Layer 15 of a small transformer language model trained on English Wikipedia (21 layers, counted from 0, width 96).
A neuron's activation on a vector x is squared ReLU(weights . x), where the dot is the dot product.

Input weights of the MLP neurons that the questions are about. A number n stands for (n - 500) times 0.00049.
n7: 225,301,291,417,396,403,505,408,321,425,354,443,704,500,380,331,935,612,491,251,555,689,481,423,430,677,505,570,458,866,614,720,433,412,522,300,474,557,351,414,638,542,358,559,746,338,500,664,328,727,464,322,329,381,473,383,319,307,381,500,444,232,619,426,491,734,481,539,402,205,298,453,460,529,366,693,426,514,552,778,953,616,509,538,562,625,433,474,641,549,310,287,466,260,645,609
n45: 475,513,660,425,415,240,326,627,352,509,509,536,528,220,477,381,581,585,220,592,738,410,513,596,500,395,343,361,460,594,425,31,610,370,419,602,662,765,549,459,592,420,481,388,535,564,609,610,565,421,292,687,483,400,526,702,478,393,609,218,646,548,672,244,696,680,166,560,321,305,345,456,598,436,405,518,610,622,413,609,352,830,559,464,483,177,470,354,379,444,447,646,364,403,405,250
n62: 551,366,581,539,669,396,451,461,508,257,511,441,542,662,455,605,496,464,555,478,547,364,322,604,780,347,536,752,423,545,573,245,548,842,462,597,669,407,518,478,405,406,329,349,703,496,528,477,377,391,376,326,370,407,423,483,583,536,408,515,717,439,489,349,409,475,413,515,601,652,446,616,365,457,399,475,590,568,253,578,394,562,445,259,541,233,500,361,624,511,381,609,569,371,401,549
n71: 764,347,621,702,282,377,535,268,642,333,508,513,384,530,461,518,452,427,592,453,473,660,281,364,384,504,357,599,141,406,550,358,236,549,327,537,636,605,355,928,257,701,527,512,564,788,412,496,517,579,529,487,467,416,736,643,487,481,646,306,517,250,225,564,534,374,659,549,492,779,464,436,492,542,480,588,564,370,360,676,543,594,617,382,638,440,484,371,316,297,479,668,437,360,687,521
n95: 530,454,489,601,592,234,451,566,627,756,461,384,627,580,197,366,340,706,703,558,357,743,583,452,457,718,651,294,321,451,387,575,530,463,329,249,303,373,504,604,556,457,496,656,343,452,593,410,351,566,462,589,504,539,553,409,665,457,315,433,484,562,661,625,453,519,626,635,334,531,159,567,312,596,423,609,418,705,408,716,679,695,456,484,478,492,692,389,408,388,398,543,504,332,466,557
n109: 401,417,528,428,410,665,525,656,529,614,365,467,568,438,338,634,447,810,603,693,574,381,630,633,593,617,336,463,324,601,440,692,396,632,512,508,367,527,459,372,327,123,526,484,585,488,560,219,445,421,421,528,629,500,449,492,391,425,202,488,743,496,301,613,472,608,581,492,201,595,491,589,337,632,477,524,544,600,455,242,422,334,401,521,258,698,217,596,544,337,540,663,188,488,488,433
n175: 517,569,695,202,651,359,335,684,671,740,535,735,583,622,541,261,441,285,663,421,543,536,852,578,567,468,736,585,455,534,368,379,466,519,607,703,447,327,407,359,417,447,500,448,575,296,378,403,431,717,504,426,332,417,332,129,593,631,609,518,589,592,627,416,643,461,357,542,500,613,589,567,606,592,756,930,522,378,471,583,712,318,468,227,559,168,551,480,405,575,518,329,715,566,405,522
n215: 793,554,477,536,632,432,388,717,396,592,602,504,554,443,294,674,695,162,790,663,393,512,488,627,540,389,413,605,532,362,449,605,420,362,585,660,730,534,424,488,964,420,580,233,512,578,602,454,605,578,453,629,550,610,461,507,416,207,527,665,576,591,504,361,657,555,572,471,519,605,564,600,554,413,332,405,385,598,537,414,674,427,634,287,530,460,400,518,383,559,448,851,555,587,446,415
n217: 190,719,479,307,708,509,540,564,346,561,654,818,137,637,339,406,429,553,471,552,691,496,478,446,417,531,402,342,302,625,283,618,434,318,693,570,436,434,378,154,590,400,217,693,470,544,240,545,703,488,542,598,378,534,610,371,548,476,491,487,383,534,576,517,631,766,670,582,512,551,385,605,783,531,464,560,435,449,459,606,619,367,460,282,512,348,296,655,411,610,271,234,230,668,445,538
n222: 598,680,509,542,637,377,628,505,505,553,603,432,629,684,456,347,486,653,424,354,938,563,424,343,433,520,444,644,471,578,515,644,368,625,748,518,670,780,462,495,589,772,420,468,319,383,860,485,625,555,472,435,606,617,592,412,367,500,752,639,277,481,325,462,562,383,553,182,318,305,752,175,418,676,402,890,736,898,415,691,452,445,650,481,626,305,468,230,416,349,491,265,470,495,699,324
n284: 449,416,380,383,524,428,387,774,514,609,665,764,491,440,425,81,569,509,705,414,446,403,737,533,382,781,451,326,445,230,500,290,604,185,408,405,301,677,345,365,465,368,366,764,632,742,688,797,226,436,340,545,522,352,253,500,341,381,460,592,309,550,579,568,454,388,600,547,565,500,616,527,356,467,348,536,459,576,623,589,532,643,311,533,591,432,217,276,282,615,559,463,706,631,571,208
n302: 615,483,329,370,379,552,668,635,564,319,517,554,477,460,735,564,598,602,504,574,693,380,350,541,843,541,180,571,380,496,388,385,320,514,572,253,492,483,685,832,813,592,431,275,601,150,573,277,594,418,393,690,623,578,675,476,610,634,496,700,575,282,742,321,615,344,769,468,702,328,360,350,744,579,496,626,496,427,430,483,611,542,482,284,433,504,685,789,414,412,487,492,500,552,534,355
n304: 314,496,252,213,686,294,481,477,663,736,532,796,452,547,362,266,388,481,478,871,678,383,787,576,671,310,514,593,294,659,495,449,478,364,540,601,496,351,616,448,662,241,403,362,454,462,604,524,576,475,554,369,308,509,218,299,210,747,581,835,537,454,495,583,542,719,324,640,491,410,334,551,328,442,410,523,230,400,246,685,565,601,711,642,325,569,659,757,446,344,693,479,554,440,504,451
n320: 625,391,302,517,582,419,620,547,527,543,462,636,262,684,527,473,286,569,297,603,500,29,249,473,310,673,126,487,513,463,381,318,422,337,384,566,614,606,414,399,528,651,387,367,573,474,839,451,479,580,433,652,684,585,554,548,289,547,644,657,195,538,623,269,751,568,647,491,517,496,404,703,442,613,424,487,509,466,657,318,504,451,421,756,390,285,595,429,504,728,384,736,450,436,521,441
n332: 573,390,544,504,751,383,491,374,453,792,451,361,723,620,626,801,445,527,573,491,446,624,546,692,509,589,496,326,201,395,977,409,413,319,504,665,554,401,846,546,808,614,380,443,872,449,460,886,518,645,403,504,469,661,403,445,332,421,611,771,568,419,416,581,404,635,550,737,544,433,351,359,426,414,453,455,667,491,445,576,523,669,403,570,565,409,269,247,593,409,279,450,165,310,403,575
n333: 485,516,413,492,319,436,404,860,542,366,611,558,601,599,571,391,553,366,713,552,587,455,756,421,512,600,349,337,807,279,449,500,365,504,437,546,663,492,593,293,234,658,500,637,508,483,305,588,469,643,326,218,571,552,551,489,544,544,429,426,609,680,703,528,569,384,508,492,438,500,680,528,612,350,428,688,379,862,542,714,549,438,294,264,473,468,353,633,421,466,480,544,436,837,465,425
n345: 633,376,728,386,509,452,450,609,532,615,491,491,343,563,541,399,262,567,542,675,524,258,615,464,620,582,496,406,585,284,491,353,348,468,423,428,351,605,651,626,693,496,565,474,597,586,513,294,453,461,694,465,641,761,894,287,368,654,782,429,332,369,599,535,491,304,114,302,504,824,556,664,508,740,426,491,307,365,256,392,357,715,370,328,508,571,619,403,314,509,241,605,286,443,401,448
n346: 662,543,339,182,697,240,492,540,600,238,508,668,592,389,471,221,488,427,553,372,552,516,573,347,440,525,401,569,256,304,231,536,638,711,566,416,489,416,528,348,284,258,441,247,689,405,583,575,543,528,465,547,741,472,488,369,464,289,575,516,380,504,746,424,565,508,661,571,419,692,440,657,577,551,549,476,261,551,466,693,630,512,533,438,565,572,450,706,744,283,536,500,606,384,324,586
n348: 476,769,441,337,565,578,397,500,725,587,670,628,658,619,201,419,355,426,557,500,611,355,661,429,782,554,329,684,425,429,463,557,698,559,588,446,643,385,374,500,600,556,628,601,271,558,509,419,441,565,276,381,210,266,487,432,600,429,423,237,487,311,305,677,287,248,439,473,542,428,330,478,272,304,516,693,311,470,464,572,873,719,650,633,401,392,288,599,661,385,513,674,559,547,331,580
n357: 513,231,518,578,584,514,371,363,524,416,482,260,413,500,391,577,430,640,557,454,673,533,347,419,801,457,587,584,603,700,451,467,531,490,487,434,677,329,370,509,480,662,451,755,264,632,568,371,221,320,459,936,800,541,392,509,574,561,518,645,463,271,495,486,68,715,551,89,664,590,598,630,323,600,603,400,642,514,267,409,598,677,387,339,417,523,668,513,441,402,371,635,846,229,559,711
n379: 446,648,303,380,443,610,508,406,488,798,406,450,472,384,492,697,666,320,776,715,508,454,561,633,561,527,733,577,450,471,492,596,475,460,772,587,483,644,374,675,558,393,400,467,466,414,732,464,511,659,556,507,843,384,485,327,584,259,519,535,557,432,500,617,573,504,649,349,453,470,355,416,445,596,564,414,447,395,593,612,531,536,465,562,558,637,445,566,716,347,201,531,620,258,711,485

Each question shows a token from some text and the vector x that enters the MLP there. A number n stands for (n - 500) times 0.012.

"and ": 500,551,365,589,445,499,508,533,470,386,448,456,485,415,527,557,490,462,425,699,417,554,630,574,474,302,691,634,479,532,511,489,570,644,519,496,436,445,508,433,580,454,410,581,500,557,551,536,495,156,461,503,502,507,586,473,682,550,503,366,410,593,526,372,480,487,448,650,407,499,507,407,476,447,404,416,648,514,676,459,550,496,481,547,555,487,459,415,569,471,500,449,508,547,487,483
Which neuron lights up most? n45

"of ": 437,628,482,539,445,529,510,513,459,505,440,596,490,483,503,554,502,385,525,591,386,542,643,594,355,329,667,585,477,429,562,705,594,606,522,448,440,552,488,394,631,485,593,559,464,591,414,557,512,208,560,513,439,526,611,434,598,493,502,449,391,571,519,361,569,424,624,513,520,517,483,479,483,634,460,480,507,377,666,501,479,360,447,576,569,454,483,372,426,391,507,496,477,406,512,490
The most active neuron and its activation: n379, at about 0.49

"3": 507,603,500,560,576,562,463,407,518,331,528,466,588,411,514,451,549,558,430,373,319,495,486,419,503,333,526,558,504,487,693,619,647,568,378,421,444,449,566,383,608,462,621,390,547,560,419,490,571,423,429,495,500,603,599,537,539,488,470,506,344,574,485,510,396,400,404,642,426,492,637,332,391,545,542,391,474,414,513,503,493,445,370,585,433,577,478,502,556,532,669,496,495,549,664,540
Which neuron lights up most? n346

"m": 533,571,483,585,556,513,517,395,492,529,546,390,499,438,439,519,453,498,434,512,494,459,492,505,458,355,465,335,484,620,556,474,571,634,328,592,459,598,585,291,604,486,577,372,533,676,428,692,421,463,528,642,395,578,587,418,546,657,490,480,453,509,347,444,499,373,513,531,475,523,501,441,427,468,545,379,557,484,525,534,432,351,426,401,533,531,626,558,461,444,558,346,610,488,670,436
The two highest activations, in order: n332, n222

"-": 495,556,495,493,495,580,604,528,466,514,558,415,515,483,413,479,441,583,497,464,553,522,567,429,325,394,652,408,517,589,645,509,472,745,511,444,533,346,547,435,598,461,586,528,362,516,477,408,553,384,519,486,370,556,623,417,617,624,486,538,364,533,527,437,546,425,502,668,460,371,518,407,645,530,481,473,664,424,560,321,512,504,401,550,419,636,554,555,408,496,605,553,421,601,542,544
Which three neurons fire most, strongest first? n217, n302, n109

"Cor": 616,581,394,438,433,635,470,538,540,465,515,451,551,435,499,470,574,495,540,467,440,509,477,430,387,432,492,464,575,543,457,616,507,638,451,461,487,454,564,295,576,473,543,398,478,454,493,521,408,479,415,554,392,551,599,496,578,643,454,649,473,626,542,471,479,297,427,654,389,477,572,393,415,446,427,410,435,333,612,526,573,358,520,567,634,633,562,488,531,291,527,331,580,413,501,479
Which neuron lights up most? n346

"es ": 466,610,424,598,427,499,470,479,475,524,394,535,554,467,501,548,592,368,550,627,446,504,604,531,331,386,676,467,477,465,566,562,636,637,502,417,495,554,459,442,689,413,500,537,404,491,496,501,467,262,558,426,602,518,621,363,702,463,423,526,418,498,556,465,521,391,532,612,504,560,442,388,472,605,484,410,537,383,669,447,542,454,476,671,576,553,489,426,572,415,495,486,510,383,574,480
The two highest activations, in order: n379, n95

"G": 492,664,378,522,460,658,619,505,457,533,501,405,415,456,541,490,580,508,431,458,434,539,559,416,403,480,613,494,517,523,622,658,676,557,370,533,596,434,564,437,639,527,515,624,497,485,350,377,493,510,529,536,435,511,520,472,542,609,438,609,354,588,381,497,498,419,522,725,395,527,594,494,476,410,568,520,598,322,650,467,578,364,514,501,494,573,595,461,549,486,520,426,507,402,439,646
Which neuron lights up most? n7

"s ": 433,520,478,532,436,435,493,423,529,648,582,534,551,384,561,491,524,315,433,493,611,505,582,492,447,467,643,328,465,470,507,448,587,677,429,476,548,502,532,412,640,442,477,521,477,541,409,519,579,381,532,468,519,644,578,461,696,461,430,440,300,495,418,463,441,329,506,653,424,505,474,363,391,676,529,488,553,419,482,443,534,504,431,631,571,671,463,454,564,558,543,428,536,527,655,477
Which neuron lights up most? n379

"est": 512,645,476,639,350,493,568,481,439,505,572,584,682,391,487,548,343,652,459,418,393,499,357,469,505,363,575,562,506,527,494,516,477,593,366,494,640,466,598,482,465,547,563,567,457,550,589,647,459,453,450,548,463,557,597,426,494,537,542,569,420,576,398,335,475,295,474,664,476,515,512,449,408,441,517,484,619,593,565,443,523,350,415,526,494,531,529,374,364,464,622,403,585,419,561,499
Which neuron lights up most? n222

"ety ": 467,565,461,585,494,350,509,476,493,653,483,451,534,464,570,444,569,351,454,553,484,483,538,454,391,499,653,460,485,515,509,555,607,634,441,450,524,534,479,532,618,450,550,620,488,561,477,469,540,248,517,471,542,592,624,522,677,548,472,546,309,530,585,342,485,325,485,664,421,518,384,374,367,624,549,489,537,355,509,533,502,404,441,644,482,683,559,488,567,430,551,491,479,499,556,462
Which neuron lights up most? n95

"He": 533,531,515,560,413,532,439,439,451,574,580,289,537,420,420,524,553,484,425,495,440,426,540,477,490,400,486,464,345,441,546,603,571,592,512,593,642,468,527,373,512,314,541,553,494,544,490,385,518,428,570,579,465,519,648,541,503,608,538,490,380,590,580,246,508,372,375,706,444,441,549,442,483,492,520,389,538,386,545,520,409,435,453,508,680,508,576,545,443,368,581,387,541,468,640,456
Which neuron lights up most? n45

"Cl": 456,601,435,540,492,655,580,579,432,467,528,365,535,386,568,484,500,558,459,417,477,516,543,480,257,362,524,540,483,492,504,568,548,606,494,482,548,479,608,337,583,586,468,564,451,548,604,528,469,528,544,488,421,530,613,558,533,608,398,589,316,502,552,446,483,319,467,625,456,503,552,418,474,483,457,409,466,453,699,553,468,332,372,605,483,582,622,523,542,299,534,438,562,332,518,555
Which neuron lights up most? n222

"u": 409,605,481,583,497,534,508,459,456,613,417,563,487,418,450,321,402,501,496,567,482,453,495,582,310,363,565,549,549,545,455,552,497,645,455,399,681,561,575,453,624,384,661,402,390,627,498,423,499,478,441,581,576,499,504,487,603,548,560,543,400,469,656,443,342,395,405,597,529,594,624,384,560,419,634,510,588,424,468,412,588,471,463,534,654,591,520,563,418,490,494,393,542,469,573,592
The most active neuron and its activation: n357, at about 0.29

"by ": 482,659,372,448,475,540,435,459,396,498,436,457,500,536,647,507,516,490,476,466,314,533,577,439,438,426,601,623,436,407,698,667,532,584,409,432,548,579,462,438,523,492,498,721,537,554,520,428,552,237,575,427,469,519,552,456,688,447,455,395,398,402,494,432,462,375,413,551,468,537,554,426,508,536,503,527,466,353,609,451,518,389,411,580,509,529,422,539,570,504,558,415,565,535,612,581
Which three neurons fire most, strongest first? n379, n348, n7

"Tur": 474,596,637,533,514,530,563,481,413,452,622,454,595,416,489,450,543,382,536,424,437,631,627,480,422,468,469,499,589,418,447,704,570,770,388,525,461,543,585,363,486,330,574,435,473,508,479,433,496,488,439,514,402,563,445,509,625,466,337,574,417,596,498,292,576,338,371,596,464,431,476,525,475,488,563,445,548,375,514,488,542,432,465,448,639,591,510,414,482,363,505,446,479,450,551,498
Which neuron lights up most? n346

" ": 352,542,419,622,421,592,586,487,334,445,510,499,445,386,442,423,493,398,399,566,381,423,578,491,320,546,587,480,517,547,718,623,608,635,394,265,424,514,481,394,505,494,551,544,443,458,492,599,538,494,488,500,399,485,674,514,618,683,509,476,444,564,457,449,443,342,529,586,449,542,574,368,515,555,516,548,569,399,488,518,541,469,444,490,554,555,488,537,346,407,570,406,543,472,512,454
The two highest activations, in order: n7, n284

"'": 405,544,494,613,477,615,578,457,562,504,492,418,520,511,534,490,425,419,660,399,472,532,620,536,334,501,521,389,477,565,401,406,522,639,325,580,542,487,443,406,521,468,532,496,515,492,417,508,432,377,468,320,310,589,601,480,569,569,564,417,440,588,388,389,418,273,410,501,406,487,523,574,597,513,454,380,638,439,587,393,560,471,540,576,464,392,610,592,448,464,492,524,568,448,559,346
Which neuron lights up most? n175

"ing ": 580,599,419,446,480,508,515,485,472,534,485,491,528,498,557,482,626,512,302,458,428,479,570,518,417,506,610,550,396,488,497,623,570,502,390,556,552,568,547,484,666,477,620,589,499,480,459,471,482,17,588,518,524,489,559,476,644,523,424,461,314,565,515,424,464,456,555,572,459,552,502,463,482,535,540,440,493,406,439,508,512,474,418,663,562,573,505,445,507,569,508,404,411,505,489,403
The two highest activations, in order: n284, n345

"aver": 592,448,416,502,488,517,490,401,610,486,618,584,526,318,577,519,500,450,519,513,452,514,540,471,354,302,553,465,419,639,511,552,556,608,428,466,427,440,571,390,440,363,612,582,474,659,471,375,482,440,512,466,492,584,494,455,608,552,486,597,468,550,507,414,475,316,499,399,536,668,617,483,439,377,654,387,501,541,515,370,478,518,482,500,479,707,603,590,587,456,537,470,526,449,702,537
Which three neurons fire most, strongest first? n357, n346, n109

"\n": 491,442,472,644,477,484,499,426,427,557,436,438,564,427,504,400,549,425,442,554,441,437,446,526,298,386,557,508,545,450,584,544,640,684,414,453,487,552,490,458,480,410,460,491,458,498,439,484,494,418,487,405,455,606,634,553,619,503,570,507,390,554,520,305,469,423,462,645,459,516,387,288,395,574,602,595,572,296,649,423,442,352,428,659,557,529,521,557,549,498,576,360,492,469,432,495
Which neuron lights up most? n320

"enn": 375,595,455,538,371,550,622,531,400,406,559,328,446,560,442,593,524,530,484,565,534,521,446,516,441,427,565,465,537,443,476,566,463,618,434,553,499,434,612,430,502,508,585,469,457,532,525,598,457,481,515,377,478,561,482,462,512,496,510,486,476,364,413,245,526,205,383,618,420,430,442,427,644,488,441,335,637,382,548,415,426,392,444,521,562,524,467,501,421,433,504,406,651,427,619,480
Which neuron lights up most? n222

"a ": 565,642,470,566,463,554,465,535,461,521,498,478,560,369,398,506,452,341,341,433,475,474,427,477,327,533,577,394,490,531,490,547,592,693,408,535,569,566,481,437,557,374,518,480,511,505,528,521,495,226,503,432,440,488,620,516,748,594,353,565,346,433,399,405,446,440,427,655,443,562,495,406,453,505,427,479,631,539,448,378,461,535,518,643,551,537,493,478,556,508,489,439,540,522,626,494
The most active neuron and its activation: n222, at about 0.048

"| ": 516,525,400,695,512,497,498,512,444,440,498,477,475,407,444,494,559,408,430,417,432,471,445,644,396,286,581,511,406,492,607,568,663,739,434,404,535,582,413,500,521,428,506,543,433,507,420,467,556,398,445,443,561,538,653,493,616,546,466,546,365,553,492,384,456,397,439,573,436,575,417,349,485,592,486,450,561,392,731,478,504,360,474,641,539,421,632,544,547,533,565,527,517,443,536,513
Which neuron lights up most? n62

"rac": 524,525,482,408,418,553,595,321,581,537,497,453,461,493,547,530,522,460,489,495,416,515,478,476,283,465,562,514,576,560,489,620,655,633,449,488,467,435,592,336,327,460,550,520,395,634,485,535,409,455,562,510,425,696,623,530,594,478,388,632,364,505,624,395,523,362,405,514,357,624,423,505,429,364,583,384,458,459,556,386,446,359,462,514,470,640,576,487,512,431,531,513,502,446,541,481
Which neuron lights up most? n346

"ann": 479,486,611,533,314,565,510,447,500,366,518,518,523,451,502,611,498,499,406,439,543,553,357,418,361,387,544,420,497,560,502,486,566,704,437,570,455,540,461,473,529,480,596,446,509,670,637,554,358,500,532,431,334,555,589,383,587,400,561,566,366,506,407,449,365,364,409,608,426,552,511,437,553,553,514,289,578,546,574,450,421,448,531,540,574,586,496,491,398,438,544,464,561,480,721,512
Which neuron lights up most? n71